Layer 17 of a small transformer language model trained on English Wikipedia (26 layers, counted from 0, width 128).
A neuron's activation on a vector x is SiLU(gate . x) times (in . x), where the dot is the dot product.
The model reads these tokens: "rm" "s" " as" "s" "o" "ci" "ated" " with" " her" " family" "." " The" " p" "ra"

The vector x that enters this layer's MLP at each token. A number n stands for (n - 500) times 0.0076.
0 "rm": 327 265 280 467 656 597 595 252 266 471 465 344 364 706 363 294 526 622 489 832 478 408 451 235 372 328 624 290 352 510 463 568 572 579 466 475 436 442 554 539 731 434 420 462 528 685 368 521 439 484 466 648 406 667 454 561 506 471 803 538 316 568 410 535 405 256 525 597 435 262 281 694 488 533 628 684 473 366 382 532 527 665 508 372 400 635 467 558 218 540 72 359 591 660 452 442 372 677 809 326 671 473 509 383 349 418 536 560 511 855 648 309 655 373 537 476 514 375 573 507 477 562 671 754 429 411 357 620
1 "s": 438 182 314 611 605 569 511 333 396 328 315 394 331 641 199 436 542 576 580 703 493 468 509 367 490 350 612 505 385 354 358 573 634 427 568 484 454 442 552 607 631 412 494 438 564 605 384 575 507 419 460 647 339 664 461 730 527 417 749 551 239 497 503 628 453 351 522 513 314 236 291 720 518 562 652 669 498 330 483 604 346 619 534 384 416 636 421 585 227 427 121 286 689 708 434 455 401 615 805 480 659 657 637 251 312 481 542 672 453 797 685 400 654 426 607 484 671 563 667 417 662 560 658 684 417 391 327 613
2 " as": 482 399 236 622 508 429 475 313 525 559 357 355 331 501 262 399 523 565 532 718 520 508 341 364 352 314 738 610 442 401 289 540 548 396 551 466 355 366 481 564 685 331 409 471 547 575 227 447 552 340 605 439 410 660 461 549 607 315 728 400 397 643 460 526 632 326 545 462 387 336 423 821 584 467 533 582 515 591 312 630 229 567 403 412 226 679 521 631 161 456 233 212 533 524 520 524 468 625 657 546 618 654 690 329 286 444 440 386 327 725 736 310 812 563 465 414 631 357 696 525 531 387 710 519 598 560 659 437
3 "s": 495 388 314 737 628 323 434 333 464 644 203 425 418 615 474 403 539 528 604 762 518 450 491 270 402 452 666 753 347 424 716 546 749 427 606 648 499 469 633 592 528 284 417 368 468 630 406 450 515 523 534 454 332 419 547 524 531 282 531 437 28 726 730 410 559 522 609 455 290 354 261 867 673 638 462 456 669 520 488 626 316 619 508 469 478 626 500 635 149 439 456 572 574 584 504 543 302 678 717 480 501 550 471 276 566 536 362 589 208 651 713 490 520 292 563 346 597 431 587 366 577 294 704 731 751 599 395 524
4 "o": 788 433 343 348 663 611 545 489 446 463 225 333 623 441 415 426 358 483 396 619 561 462 481 378 517 379 615 710 396 574 593 600 645 550 461 441 385 509 347 484 780 440 508 382 565 367 453 436 743 737 480 404 66 718 422 659 350 403 448 413 249 524 527 253 647 592 510 586 567 430 343 165 558 452 443 498 772 453 451 526 571 437 341 301 475 710 445 526 220 775 528 357 422 486 759 656 437 505 687 498 403 366 361 264 463 493 468 649 344 814 524 357 625 470 92 179 643 515 609 237 543 612 588 489 618 577 690 359
5 "ci": 240 167 457 592 622 644 409 383 399 525 368 492 250 651 383 439 281 490 542 631 506 558 548 639 365 695 583 843 391 404 607 484 541 387 615 482 255 582 542 421 480 488 424 93 687 493 535 775 361 535 209 721 430 541 656 598 615 485 616 802 503 377 491 516 686 448 617 478 398 209 381 466 496 706 465 582 331 734 393 336 663 674 541 283 540 484 247 460 389 422 462 530 411 332 404 440 442 489 536 301 630 267 590 146 649 270 376 388 343 605 820 528 528 364 369 512 613 524 547 479 454 351 727 485 327 590 603 444
6 "ated": 432 121 272 453 772 611 570 507 342 394 360 340 369 541 443 588 629 512 429 463 531 559 473 365 338 86 591 766 361 466 567 539 715 423 643 536 395 619 229 424 793 371 548 387 723 591 404 494 343 590 488 693 400 553 404 615 503 298 633 673 498 583 613 476 572 411 679 762 456 262 448 666 353 668 403 618 209 400 332 523 442 523 624 343 391 549 375 671 113 528 409 326 401 489 548 546 538 659 625 299 607 529 594 149 243 705 559 522 529 799 607 268 666 574 407 477 438 601 510 485 526 437 618 642 638 377 471 555
7 " with": 409 364 179 629 527 471 452 338 566 460 412 315 334 579 173 372 562 594 437 784 585 561 298 323 441 364 651 696 436 374 405 512 528 355 495 402 413 337 468 636 690 451 424 548 532 405 304 632 529 504 522 499 487 582 493 490 592 351 761 357 289 556 523 569 574 304 558 384 347 314 490 615 466 395 520 464 534 426 426 646 157 662 484 422 233 662 523 684 276 497 303 135 561 534 478 532 537 592 623 588 628 614 746 249 376 492 414 502 345 796 612 363 791 566 393 448 459 524 682 443 453 309 738 602 478 469 450 488
8 " her": 317 366 288 437 585 504 641 260 365 546 327 425 378 556 328 212 384 494 422 646 548 560 157 613 457 139 656 361 215 380 426 512 449 523 483 515 390 473 520 568 611 510 301 467 307 443 309 430 641 478 376 588 285 600 375 572 409 481 738 662 305 590 537 691 557 315 601 541 311 194 287 590 358 517 541 503 388 420 391 784 566 542 548 437 318 631 688 509 452 512 436 307 404 428 349 479 381 501 793 559 626 504 676 372 279 423 516 652 431 771 699 478 659 550 391 418 529 539 527 509 491 434 738 708 337 653 400 416
9 " family": 225 290 306 490 559 623 722 162 358 570 475 361 329 512 171 330 413 618 350 423 645 554 165 451 300 185 708 409 471 444 294 391 464 487 507 610 569 496 598 551 637 517 429 440 469 484 291 479 676 300 312 615 339 618 292 811 417 498 707 508 336 415 627 554 672 613 658 354 212 282 475 700 349 596 435 559 395 407 621 656 428 507 461 317 388 472 513 561 458 467 354 219 708 519 462 471 366 600 684 519 625 523 523 302 355 522 568 608 344 656 722 348 548 437 487 490 542 694 581 426 575 555 598 579 479 439 398 559
10 ".": 398 154 429 593 433 335 400 412 541 545 217 516 475 464 343 450 580 457 540 712 558 576 172 389 438 461 691 505 469 418 371 465 599 413 408 482 439 403 540 599 830 564 452 611 452 491 297 356 507 551 478 512 499 734 487 610 501 292 784 645 276 513 502 561 523 346 481 470 464 395 495 561 581 401 624 574 337 389 359 570 276 554 456 548 368 606 426 396 217 498 183 299 744 432 484 397 460 495 502 604 904 540 597 131 324 648 551 576 356 673 778 304 758 477 679 418 606 677 444 412 385 425 702 650 476 683 508 392
11 " The": 428 253 353 578 596 391 433 311 457 496 316 425 455 451 289 258 442 457 432 648 447 554 193 326 380 366 651 479 380 298 361 454 582 476 415 526 453 488 507 644 626 429 469 545 455 481 208 521 562 456 526 471 506 681 482 509 413 412 746 554 366 449 518 597 409 174 517 406 468 269 379 584 521 574 651 630 367 312 127 651 400 724 385 388 341 608 652 594 307 585 412 244 519 580 490 303 421 547 722 597 651 536 573 271 405 606 583 524 427 687 686 500 928 610 612 507 586 437 379 495 515 443 721 741 357 682 454 440
12 " p": 200 289 255 604 335 487 343 381 465 539 532 407 415 522 484 331 657 528 571 768 539 452 366 394 413 487 613 418 411 408 509 496 356 408 442 668 247 624 575 486 652 523 431 446 434 691 448 454 531 289 573 577 589 584 474 492 423 461 591 576 147 563 481 388 510 465 592 633 366 270 227 714 450 461 713 649 399 351 426 679 370 742 402 275 269 627 665 373 301 658 323 247 567 686 486 499 435 444 722 494 585 339 486 341 489 499 485 660 345 765 818 361 663 325 636 373 481 404 782 802 478 424 711 554 352 625 289 503
13 "ra": 426 386 340 413 772 503 606 519 293 562 373 469 608 629 374 510 625 572 610 606 306 472 480 307 345 353 638 384 542 533 436 593 447 526 627 547 273 352 555 581 732 336 256 315 619 233 375 474 639 510 478 200 535 451 528 292 444 467 500 320 263 849 472 333 402 501 454 438 400 323 514 907 569 586 500 595 498 399 462 556 439 653 300 500 248 881 723 414 473 514 489 671 452 534 603 597 290 706 523 426 442 337 289 327 433 800 468 653 169 667 485 724 723 397 545 591 612 514 621 631 695 336 709 511 339 556 425 417

Each question shows the input weights of one neuron of the MLP. A number n stands for (n - 500) times 0.0019.

n143 gate: 437 475 572 367 587 632 525 764 248 388 497 493 528 557 489 423 500 325 395 171 562 296 510 469 562 715 486 458 702 392 568 654 468 374 427 823 651 704 503 500 418 398 427 639 729 711 353 472 493 463 627 542 680 629 479 500 358 610 390 442 573 486 621 415 298 465 562 400 555 450 410 549 521 431 709 711 364 458 475 618 449 345 367 369 431 570 360 393 431 511 618 642 507 427 300 444 583 489 603 496 440 490 684 514 504 331 599 559 453 616 500 542 529 586 555 406 311 399 497 528 475 527 472 359 528 472 718 269
n143 in: 512 500 650 523 611 598 527 341 352 611 462 527 438 667 559 411 447 685 488 508 481 577 587 436 493 508 418 458 573 573 526 665 346 343 515 478 481 508 335 580 622 423 615 557 645 660 598 496 488 496 559 462 565 618 429 459 857 730 492 650 500 561 697 512 603 373 743 394 508 341 621 391 300 344 260 851 551 531 597 645 567 711 585 508 659 369 391 238 869 315 504 436 515 565 375 485 431 543 465 500 399 584 470 378 357 643 429 614 247 411 489 446 304 409 242 349 627 427 622 405 307 564 333 516 263 728 519 692
On which token does it fire most? 2 " as"

n80 gate: 448 583 591 534 626 542 411 447 474 343 624 561 566 683 622 541 574 517 654 549 550 507 351 403 550 514 626 569 524 677 590 560 698 360 398 520 246 541 570 375 478 476 544 537 652 699 605 396 199 586 444 486 547 360 436 436 493 634 400 457 629 395 348 462 602 503 480 272 544 753 652 483 538 486 396 627 531 650 434 591 566 376 479 327 409 394 393 429 443 452 429 259 433 880 453 493 517 483 638 486 369 233 537 479 380 455 563 459 514 551 510 627 461 709 578 572 726 327 551 459 664 480 334 394 616 618 383 541
n80 in: 645 369 314 674 467 304 429 431 415 385 653 423 598 376 417 389 482 384 608 640 493 285 266 587 327 557 606 604 474 386 414 507 659 433 555 489 344 434 475 511 641 519 529 408 673 672 644 343 459 643 436 419 544 473 446 529 548 602 500 326 537 308 196 347 336 716 401 398 632 690 826 470 585 482 431 574 564 541 605 423 684 365 563 515 223 589 373 588 507 582 361 254 445 714 303 626 628 402 399 623 515 474 572 416 336 348 543 283 428 615 347 646 546 642 548 727 541 441 621 695 615 547 496 500 437 500 537 448
On which token does it fire most? 3 "s"

n121 gate: 288 558 356 525 579 477 490 602 466 513 412 434 390 349 314 551 412 428 510 500 431 470 421 562 618 480 405 571 389 557 463 422 359 618 544 396 596 607 369 434 405 644 418 421 487 472 751 535 621 583 503 449 560 745 528 325 377 337 424 338 544 614 428 490 415 420 465 297 380 549 424 587 452 380 491 375 363 698 390 611 522 603 545 616 541 353 584 544 756 462 428 586 569 443 390 490 636 461 535 529 510 585 699 661 401 449 622 639 657 538 377 484 802 484 566 564 500 335 608 535 542 494 271 487 506 456 484 274
n121 in: 310 460 490 435 704 782 592 598 368 467 430 458 603 717 610 556 497 577 320 540 708 460 500 707 459 447 407 484 503 354 529 452 582 611 386 534 428 339 379 542 407 549 494 639 500 648 477 404 539 405 612 481 497 510 513 360 639 404 429 608 623 419 523 678 493 444 477 378 587 553 510 457 516 326 589 448 693 656 483 500 633 465 592 358 423 722 315 523 350 764 368 429 590 503 551 454 474 632 536 477 556 461 421 580 497 628 631 513 456 464 558 346 317 426 371 640 415 727 464 481 497 376 388 436 432 629 231 389
On which token does it fire most, and how strongly? 8 " her", at about 2.1

n186 gate: 624 577 292 475 399 482 657 661 653 460 692 315 261 434 522 750 639 362 471 470 536 566 296 496 645 611 670 627 568 273 560 553 540 457 399 702 391 740 373 496 431 696 788 435 579 536 574 709 486 486 451 443 432 582 581 500 504 447 281 337 518 615 464 321 708 177 367 543 432 567 647 303 329 636 465 518 581 363 691 464 465 464 311 478 529 558 472 521 557 667 425 399 382 370 361 511 435 489 570 562 478 464 482 638 587 496 419 604 675 624 607 423 711 354 418 507 551 453 644 489 333 521 438 526 514 446 529 232
n186 in: 496 564 630 638 608 622 429 535 453 646 390 415 576 526 657 478 456 493 294 431 397 436 537 719 453 611 580 316 496 615 358 515 324 336 593 417 481 341 693 419 571 440 54 533 493 463 504 508 571 580 597 619 441 508 639 646 622 632 442 420 407 377 341 530 362 609 685 390 611 382 452 496 564 430 420 534 691 571 360 641 460 412 609 693 541 639 537 352 247 582 541 337 386 723 555 496 507 538 183 828 334 482 562 273 549 226 628 355 657 755 570 361 558 640 530 489 564 541 489 608 594 475 443 666 318 555 489 507
On which token does it fire most? 4 "o"

n114 gate: 585 626 317 568 567 665 497 444 662 449 470 490 383 394 445 507 700 536 514 559 659 593 396 615 431 597 238 639 476 550 668 487 439 709 503 383 320 600 741 460 575 500 554 443 430 757 579 483 348 477 448 366 480 552 513 540 353 620 458 649 530 557 323 568 719 524 460 629 457 489 530 326 608 584 427 480 317 237 449 373 816 477 415 449 616 426 655 553 636 368 697 560 503 530 483 490 259 442 497 442 585 397 533 455 422 690 325 443 580 293 463 503 546 427 350 487 672 648 503 399 405 470 476 597 473 450 581 520
n114 in: 489 521 410 683 317 529 223 690 476 648 587 357 410 604 891 528 455 517 758 478 569 322 675 390 497 514 500 514 567 395 479 293 397 630 324 442 688 430 435 622 564 433 423 770 626 378 349 325 641 606 358 496 490 507 455 400 385 437 415 493 581 426 654 525 460 390 311 406 734 261 364 593 489 521 579 638 590 602 504 283 469 462 550 453 563 525 320 381 469 465 490 493 566 472 584 553 560 607 561 333 393 374 404 689 631 443 483 640 576 489 437 561 533 598 629 486 458 286 416 370 365 294 554 442 465 591 369 433
On which token does it fire most, and how strongly? 9 " family", at about 1.7

n221 gate: 431 358 470 551 507 662 627 418 583 529 599 674 614 474 441 475 457 213 590 611 415 693 643 669 433 511 267 337 496 525 598 624 486 561 583 218 775 529 574 643 511 620 428 393 579 546 382 288 467 483 465 353 428 496 521 553 421 663 519 479 507 651 561 434 507 329 479 489 432 461 396 507 446 443 620 504 526 507 419 382 493 284 424 668 785 518 443 468 525 540 450 639 596 288 735 414 547 496 716 540 577 429 943 396 489 536 468 529 552 228 461 540 440 329 578 223 370 511 400 636 587 570 361 452 489 654 402 569
n221 in: 537 402 424 422 656 576 658 454 618 414 438 250 727 651 553 302 522 281 410 538 654 653 625 598 606 607 633 646 304 370 333 587 313 638 545 579 421 500 638 345 310 575 522 489 341 441 321 311 754 417 450 430 703 580 489 682 600 636 531 478 537 288 386 477 255 384 544 500 349 419 688 530 485 271 420 448 405 642 337 385 540 434 526 285 607 444 748 437 478 612 692 539 577 648 633 548 530 307 628 586 685 382 489 481 635 451 653 563 511 534 596 387 201 449 518 450 541 415 615 444 291 620 508 312 515 459 519 407
On which two tokens does it fire most, strongest first? 3 "s", 13 "ra"

n239 gate: 745 510 437 776 539 427 523 490 650 529 382 455 467 533 493 405 561 404 542 460 369 457 445 586 560 507 676 559 571 526 544 408 471 510 471 691 458 487 643 458 486 467 561 626 487 741 440 520 529 314 634 506 684 603 538 506 429 500 755 424 319 380 712 369 420 546 477 455 404 610 429 365 546 516 389 493 417 536 381 413 475 519 399 503 676 200 583 687 573 507 629 564 654 558 404 646 552 503 447 684 490 539 424 584 654 402 497 474 667 507 436 356 473 359 664 590 327 429 458 338 640 576 395 691 387 606 520 269
n239 in: 339 708 566 354 345 417 471 452 582 606 392 437 161 385 471 600 315 559 493 583 601 425 468 590 337 285 515 471 436 652 541 305 443 592 542 459 422 591 382 694 410 561 525 444 348 461 671 572 351 321 500 563 588 573 483 319 546 402 278 313 486 337 489 536 628 229 577 573 461 442 553 557 586 528 465 471 602 656 496 451 694 500 610 421 556 628 503 454 413 571 511 552 559 691 577 504 595 493 367 350 665 542 607 569 475 678 594 387 682 732 791 525 485 581 672 636 408 419 786 394 511 379 561 668 383 676 357 521
On which two tokens does it fire most, strongest first? 11 " The", 3 "s"

n222 gate: 517 433 599 514 428 451 552 686 480 632 680 404 440 588 496 396 316 388 344 624 514 444 541 514 632 603 358 322 669 421 348 581 337 334 379 470 427 668 405 459 434 476 538 668 438 486 617 398 264 557 450 593 366 543 347 598 493 323 702 530 545 566 623 357 496 490 363 435 575 568 411 573 559 469 368 364 692 417 458 387 466 337 424 633 490 656 486 716 473 556 493 633 749 438 278 676 610 574 609 535 458 524 473 358 361 462 514 352 596 403 739 318 457 456 305 473 673 397 335 359 583 463 672 443 193 473 514 469
n222 in: 715 511 489 329 476 514 451 424 369 535 400 493 525 486 633 465 510 445 465 482 328 617 517 739 367 349 561 394 486 503 738 476 444 311 434 601 307 552 527 784 608 275 490 472 476 673 325 755 553 751 453 486 549 529 507 435 445 359 551 507 632 270 452 299 377 212 403 706 625 645 607 390 619 601 490 440 493 563 390 517 510 503 507 411 486 528 442 580 641 454 317 431 607 719 535 503 604 411 776 437 404 611 473 640 591 447 527 566 565 423 635 564 416 417 528 369 423 333 396 566 507 483 610 262 497 573 380 728
On which two tokens does it fire most, strongest first? 0 "rm", 4 "o"

n146 gate: 435 581 544 348 321 440 693 564 589 426 619 463 645 472 414 568 518 272 528 519 470 589 298 421 539 608 605 593 531 602 527 621 674 454 429 515 385 494 409 512 513 621 392 423 506 714 424 475 643 431 491 595 488 297 436 300 653 576 358 464 436 478 332 513 462 721 601 454 341 328 583 584 447 445 503 531 468 556 469 491 639 579 460 723 625 516 691 571 324 460 463 513 466 438 671 315 423 528 525 684 487 573 612 490 463 469 382 420 490 475 430 509 655 555 375 556 308 617 377 525 488 660 390 414 586 402 450 361
n146 in: 408 334 574 533 660 613 441 395 614 382 597 445 463 490 628 352 351 497 553 517 683 647 519 663 551 369 523 480 425 500 433 612 323 608 389 585 681 481 567 471 691 358 562 526 409 416 634 712 503 624 550 516 367 483 474 542 347 548 763 561 438 474 497 500 406 526 341 645 613 722 464 427 447 507 298 355 517 464 553 344 433 246 566 537 445 418 494 633 571 290 558 398 713 343 390 471 484 520 570 398 653 400 676 507 368 507 433 533 379 424 536 331 302 532 448 491 467 366 507 513 461 242 490 503 598 711 540 638
On which three tokens does it fire most, strongest first? 12 " p", 11 " The", 3 "s"

n278 gate: 493 643 766 439 473 503 558 657 698 736 580 470 387 469 486 446 576 321 382 510 430 445 500 316 500 586 566 531 644 513 549 414 436 581 389 487 351 667 368 430 561 493 248 510 359 543 262 493 395 425 497 443 523 462 417 477 634 437 451 457 339 500 493 398 604 449 640 358 470 500 397 439 486 487 470 168 500 662 534 436 421 460 476 476 493 514 450 396 639 625 196 437 483 527 490 443 440 534 517 704 575 377 543 812 690 520 579 550 673 449 530 343 563 617 653 494 260 500 517 500 446 612 367 594 309 357 303 679
n278 in: 500 709 755 416 612 414 504 649 561 560 334 535 486 308 450 549 417 321 556 428 631 567 687 541 551 543 586 602 448 493 370 627 591 511 605 334 433 438 524 479 745 511 437 441 162 719 496 422 444 466 497 340 535 421 469 448 500 541 515 469 590 462 420 550 287 507 392 304 639 347 344 280 479 490 596 556 407 468 607 779 555 541 282 635 545 423 648 448 462 419 517 606 459 549 476 665 524 358 756 574 283 438 456 464 634 556 479 535 341 451 600 330 452 406 590 248 535 654 709 531 528 377 425 713 598 295 627 553
On which three tokens does it fire most, strongest first? 9 " family", 7 " with", 0 "rm"

n312 gate: 343 570 435 616 385 497 537 414 459 636 464 647 557 383 612 341 552 611 550 432 477 528 493 532 607 432 486 577 404 457 432 578 394 774 615 513 460 575 574 375 377 613 388 671 553 448 294 376 351 596 538 539 297 554 438 536 500 503 583 458 638 586 559 640 735 760 480 689 484 496 575 430 470 549 668 563 398 586 460 411 684 386 656 470 412 334 471 375 497 626 713 679 608 414 546 573 631 379 470 583 480 497 455 541 600 577 503 303 640 510 510 376 479 199 664 484 606 385 543 569 291 680 285 418 510 372 393 563
n312 in: 361 457 500 649 518 424 807 592 582 578 444 514 493 392 547 493 402 500 401 572 625 500 546 517 670 409 406 546 405 528 472 507 805 659 472 490 667 293 528 679 380 475 482 546 440 567 344 378 582 452 517 391 416 260 545 538 693 521 552 635 697 556 675 500 602 290 612 403 591 705 805 618 358 493 420 386 438 496 396 504 507 441 767 568 577 518 410 560 580 422 521 441 521 747 413 656 518 708 507 504 478 374 358 693 439 621 351 750 416 603 804 661 441 297 479 541 596 641 648 377 610 490 583 613 518 521 468 472
On which three tokens does it fire most, strongest first? 12 " p", 5 "ci", 4 "o"

n54 gate: 453 473 737 651 580 527 669 458 571 312 510 579 350 480 545 466 540 549 766 421 645 593 450 752 687 411 521 557 607 413 562 621 524 567 493 435 483 463 415 593 422 632 650 400 553 583 353 493 587 318 571 567 380 466 378 530 324 579 395 553 626 440 357 571 510 534 483 589 550 401 523 348 362 703 241 524 541 765 738 520 386 612 497 721 457 561 516 507 549 345 407 441 493 473 649 202 520 316 548 530 398 523 454 503 301 534 329 377 645 315 573 571 482 417 510 375 413 597 573 597 547 572 663 427 577 590 507 436
n54 in: 330 544 645 466 493 483 316 507 419 466 450 570 490 459 555 520 577 517 585 448 603 387 473 510 457 618 441 673 426 416 401 573 439 304 180 484 273 801 454 423 672 459 691 396 517 580 683 459 331 513 390 503 497 455 500 331 634 563 433 460 537 322 487 718 545 510 503 454 303 426 356 336 412 369 629 575 618 409 387 480 497 218 358 455 610 395 487 500 411 588 263 384 530 745 166 524 614 438 391 507 562 580 523 465 476 548 543 584 490 690 497 677 704 527 453 409 459 510 406 500 425 543 555 434 453 617 480 642
On which token does it fire most? 5 "ci"

n73 gate: 500 655 507 575 503 497 434 503 355 520 484 410 370 563 379 552 558 452 330 463 539 553 558 522 391 446 446 257 656 604 503 567 569 422 239 522 323 461 628 432 458 342 334 721 542 791 677 543 389 320 629 581 455 403 388 410 710 468 551 532 552 438 319 540 628 480 562 516 539 554 565 698 402 487 455 615 677 569 500 432 471 600 415 606 635 529 346 325 481 379 555 429 407 549 594 575 536 530 414 536 616 400 710 564 467 569 634 364 315 589 561 549 374 736 371 613 552 607 539 627 464 535 328 611 376 497 405 304
n73 in: 346 665 209 523 662 400 664 534 415 425 526 645 573 444 527 376 686 455 458 520 333 628 381 424 545 614 540 447 364 341 589 516 637 526 558 431 477 342 519 587 524 510 519 584 536 465 540 421 386 680 559 555 610 577 532 506 574 385 619 529 506 477 487 464 342 575 452 442 358 482 481 661 320 461 618 349 340 604 378 620 706 462 579 566 658 673 733 574 586 605 713 531 628 484 519 536 306 407 368 500 606 265 408 329 792 552 452 503 463 389 423 470 456 600 513 456 412 555 448 523 582 497 566 292 649 355 589 474
On which token does it fire most? 1 "s"

n183 gate: 388 507 332 644 484 593 546 432 720 304 535 523 839 374 232 421 371 596 513 597 426 550 396 382 471 685 436 411 516 581 506 468 329 369 409 415 434 429 609 578 608 743 477 536 594 539 246 500 405 443 494 558 494 443 513 599 484 523 357 497 393 343 571 520 493 747 367 272 510 346 591 483 727 442 574 408 483 556 364 519 602 510 382 543 587 592 430 568 619 516 519 643 577 360 494 572 442 473 520 543 490 532 510 389 398 434 513 376 611 424 471 318 312 687 603 638 667 477 510 373 520 471 258 490 467 409 332 507
n183 in: 366 376 419 486 429 531 417 284 530 333 305 278 444 483 395 490 288 443 267 423 527 471 571 620 367 654 325 600 758 418 440 473 349 439 337 477 757 449 517 412 522 648 531 476 642 503 444 196 442 288 605 507 497 682 630 547 466 490 621 754 409 347 625 431 609 448 524 396 605 433 419 462 390 361 393 435 385 486 448 469 427 493 651 774 480 305 360 730 577 411 486 717 547 480 294 561 497 406 372 455 531 490 553 553 500 503 600 585 577 466 621 562 411 433 480 448 541 551 717 531 500 510 497 507 653 544 589 606
On which token does it fire most? 9 " family"

n178 gate: 450 613 274 503 487 507 325 561 494 464 820 325 447 457 497 629 481 364 421 299 403 491 702 384 712 463 406 609 484 539 567 487 447 425 376 269 500 490 462 311 392 632 431 598 474 526 440 563 424 379 491 670 464 436 645 532 585 626 713 452 542 454 568 381 402 467 370 445 503 518 415 789 540 643 596 454 436 467 380 389 554 329 662 417 549 513 526 347 381 447 458 527 568 474 591 585 533 470 370 474 483 419 513 551 421 616 731 209 524 424 630 543 593 429 419 475 691 323 320 438 315 426 390 588 556 611 540 500
n178 in: 408 433 309 452 693 545 393 568 430 420 586 478 99 593 504 482 417 540 672 713 723 430 536 682 697 410 526 430 449 402 500 378 606 416 347 465 401 366 464 714 419 673 762 594 653 410 560 696 515 525 525 496 569 268 299 306 612 536 603 665 402 453 384 408 715 787 612 543 457 608 438 341 434 373 368 448 612 617 288 660 450 619 651 433 565 423 393 507 385 445 399 500 597 489 424 588 591 571 400 566 656 580 582 398 507 551 450 380 492 596 424 496 672 724 663 742 610 547 311 504 368 447 444 436 595 562 574 632
On which three tokens does it fire most, strongest first? 5 "ci", 6 "ated", 13 "ra"

n268 gate: 493 507 448 301 487 534 510 689 575 557 470 627 466 705 621 429 560 463 456 189 407 419 550 345 437 503 414 449 756 604 523 573 463 402 480 318 598 517 573 500 468 480 671 560 255 604 559 592 327 398 364 550 510 531 331 523 373 337 465 427 420 490 507 558 510 575 456 287 537 482 450 462 694 362 745 592 472 476 469 664 556 603 683 428 677 405 589 604 507 446 356 496 710 527 500 324 460 658 623 302 438 470 325 535 656 643 487 463 552 551 487 497 295 390 607 516 524 157 305 675 585 556 452 483 591 483 452 591
n268 in: 542 542 550 249 511 359 398 477 298 530 585 700 725 428 773 440 430 762 459 584 482 514 626 379 350 785 757 772 530 377 533 408 549 444 586 536 504 381 636 541 568 523 560 500 481 634 577 527 380 453 676 500 307 488 518 404 559 474 524 496 500 373 559 367 531 534 459 566 478 840 812 458 530 507 584 402 627 342 485 519 420 482 670 390 530 504 360 511 257 553 355 309 385 582 704 140 291 698 572 386 568 589 672 438 342 466 416 575 674 538 348 545 390 459 574 410 308 578 627 582 481 690 626 411 642 578 557 571
On which token does it fire most, and how strongly? 0 "rm", at about 2.3

n9 gate: 607 423 224 493 457 632 630 455 538 566 630 572 389 456 364 347 533 604 497 541 536 468 375 701 400 483 398 373 427 520 329 523 616 530 493 573 597 484 711 329 229 590 477 701 536 359 503 436 530 455 557 661 434 548 380 503 372 451 524 510 388 328 254 286 514 627 582 598 454 645 530 366 743 582 649 537 551 669 490 335 539 480 577 345 516 540 481 349 383 400 628 341 739 464 379 725 332 473 614 590 446 467 490 497 370 437 516 480 565 467 287 436 427 572 556 586 440 398 309 526 337 487 574 486 332 533 533 507
n9 in: 309 568 634 507 454 740 511 329 581 686 441 552 446 667 615 341 486 593 359 568 434 530 336 493 418 504 421 564 598 532 853 383 631 310 482 524 489 664 483 252 526 472 420 304 601 406 353 418 609 398 446 580 563 446 386 562 476 427 364 328 423 472 455 326 464 546 587 493 524 389 705 685 231 469 314 518 532 528 561 434 503 590 564 835 556 553 348 455 742 542 639 540 451 489 698 468 413 389 464 486 457 580 366 305 440 298 238 367 471 447 562 557 654 573 469 503 384 542 514 364 613 476 275 551 549 382 450 444
On which token does it fire most? 9 " family"

n37 gate: 612 660 372 336 346 704 589 395 418 372 620 506 413 523 436 325 445 458 263 460 655 638 650 522 449 699 712 378 598 461 490 281 612 595 549 538 583 412 458 477 497 629 513 627 627 331 527 393 381 494 588 441 471 591 510 387 500 558 246 523 595 352 308 527 544 503 588 626 520 417 503 430 457 236 400 655 369 510 607 441 551 503 606 383 273 546 477 347 584 437 604 483 630 526 438 470 474 513 616 404 510 406 577 733 639 318 400 627 449 407 490 613 373 477 701 538 414 451 709 497 533 561 483 531 605 461 298 490
n37 in: 493 579 333 564 335 576 418 447 412 541 523 540 359 287 556 541 604 727 374 649 350 549 571 503 218 625 455 664 719 611 289 613 595 527 595 415 333 389 695 426 410 531 406 641 520 453 507 589 544 513 588 493 497 577 530 437 534 340 493 400 547 527 631 483 430 374 561 447 664 682 550 274 398 581 546 589 510 558 466 325 470 360 360 356 704 408 460 453 517 721 537 320 513 689 406 507 308 651 363 435 503 621 526 472 544 404 573 584 584 671 490 384 638 611 309 558 561 618 537 598 473 576 300 605 736 671 493 514
On which token does it fire most? 8 " her"

n56 gate: 595 352 557 591 490 632 598 362 569 442 589 711 441 507 437 480 500 280 451 573 417 401 625 541 335 666 639 353 461 552 611 646 624 390 584 366 415 500 433 558 517 582 516 468 407 484 434 424 298 469 478 697 609 636 328 748 474 561 449 402 671 714 616 330 283 484 461 586 635 493 510 520 490 477 500 471 420 419 454 461 687 516 379 661 458 594 513 622 459 529 346 632 420 335 689 565 571 404 411 343 507 400 516 550 396 399 586 587 470 435 481 480 378 603 401 444 315 429 358 500 770 519 441 560 597 693 575 692
n56 in: 503 520 407 402 252 469 561 455 584 702 374 629 391 517 534 412 182 454 345 583 629 503 470 346 546 338 531 368 550 547 503 497 618 581 477 364 456 403 405 590 546 402 493 406 269 367 376 469 608 500 849 497 587 414 573 655 437 639 352 365 680 574 590 520 503 351 487 497 620 636 573 531 551 303 447 348 517 662 657 447 503 540 581 357 643 375 411 393 483 544 550 636 447 453 620 681 657 425 415 313 384 480 654 538 436 395 434 453 237 585 424 486 532 570 430 397 389 507 353 724 510 428 377 632 590 417 558 527
On which token does it fire most, and how strongly? 1 "s", at about 1.7

n31 gate: 357 839 392 490 372 717 401 507 660 385 497 266 380 384 500 497 523 620 300 497 384 574 477 447 199 621 323 486 530 588 487 437 615 588 578 350 398 611 645 520 425 480 625 550 396 436 535 702 622 467 555 446 433 590 331 344 443 323 482 222 396 611 621 558 521 405 460 457 453 600 614 445 476 389 533 371 306 341 641 208 549 324 514 483 347 466 712 507 679 334 473 546 563 426 630 480 436 552 431 538 490 661 404 451 633 449 533 594 573 541 433 500 525 520 313 594 558 473 463 349 602 530 455 528 625 554 514 537
n31 in: 575 500 573 649 474 329 234 377 493 638 485 566 610 545 542 328 606 507 369 546 602 507 301 602 653 511 611 399 593 600 402 580 433 362 329 600 496 504 453 330 429 388 307 478 526 824 473 345 418 554 189 563 485 439 591 307 607 485 663 383 622 322 537 195 650 440 533 537 658 431 496 398 358 419 299 639 744 504 421 581 551 526 309 542 456 478 190 485 533 377 581 388 500 608 467 712 592 557 349 248 549 500 540 324 684 418 653 400 427 500 699 391 488 408 356 550 657 489 515 411 440 645 606 419 337 220 493 452
On which token does it fire most? 7 " with"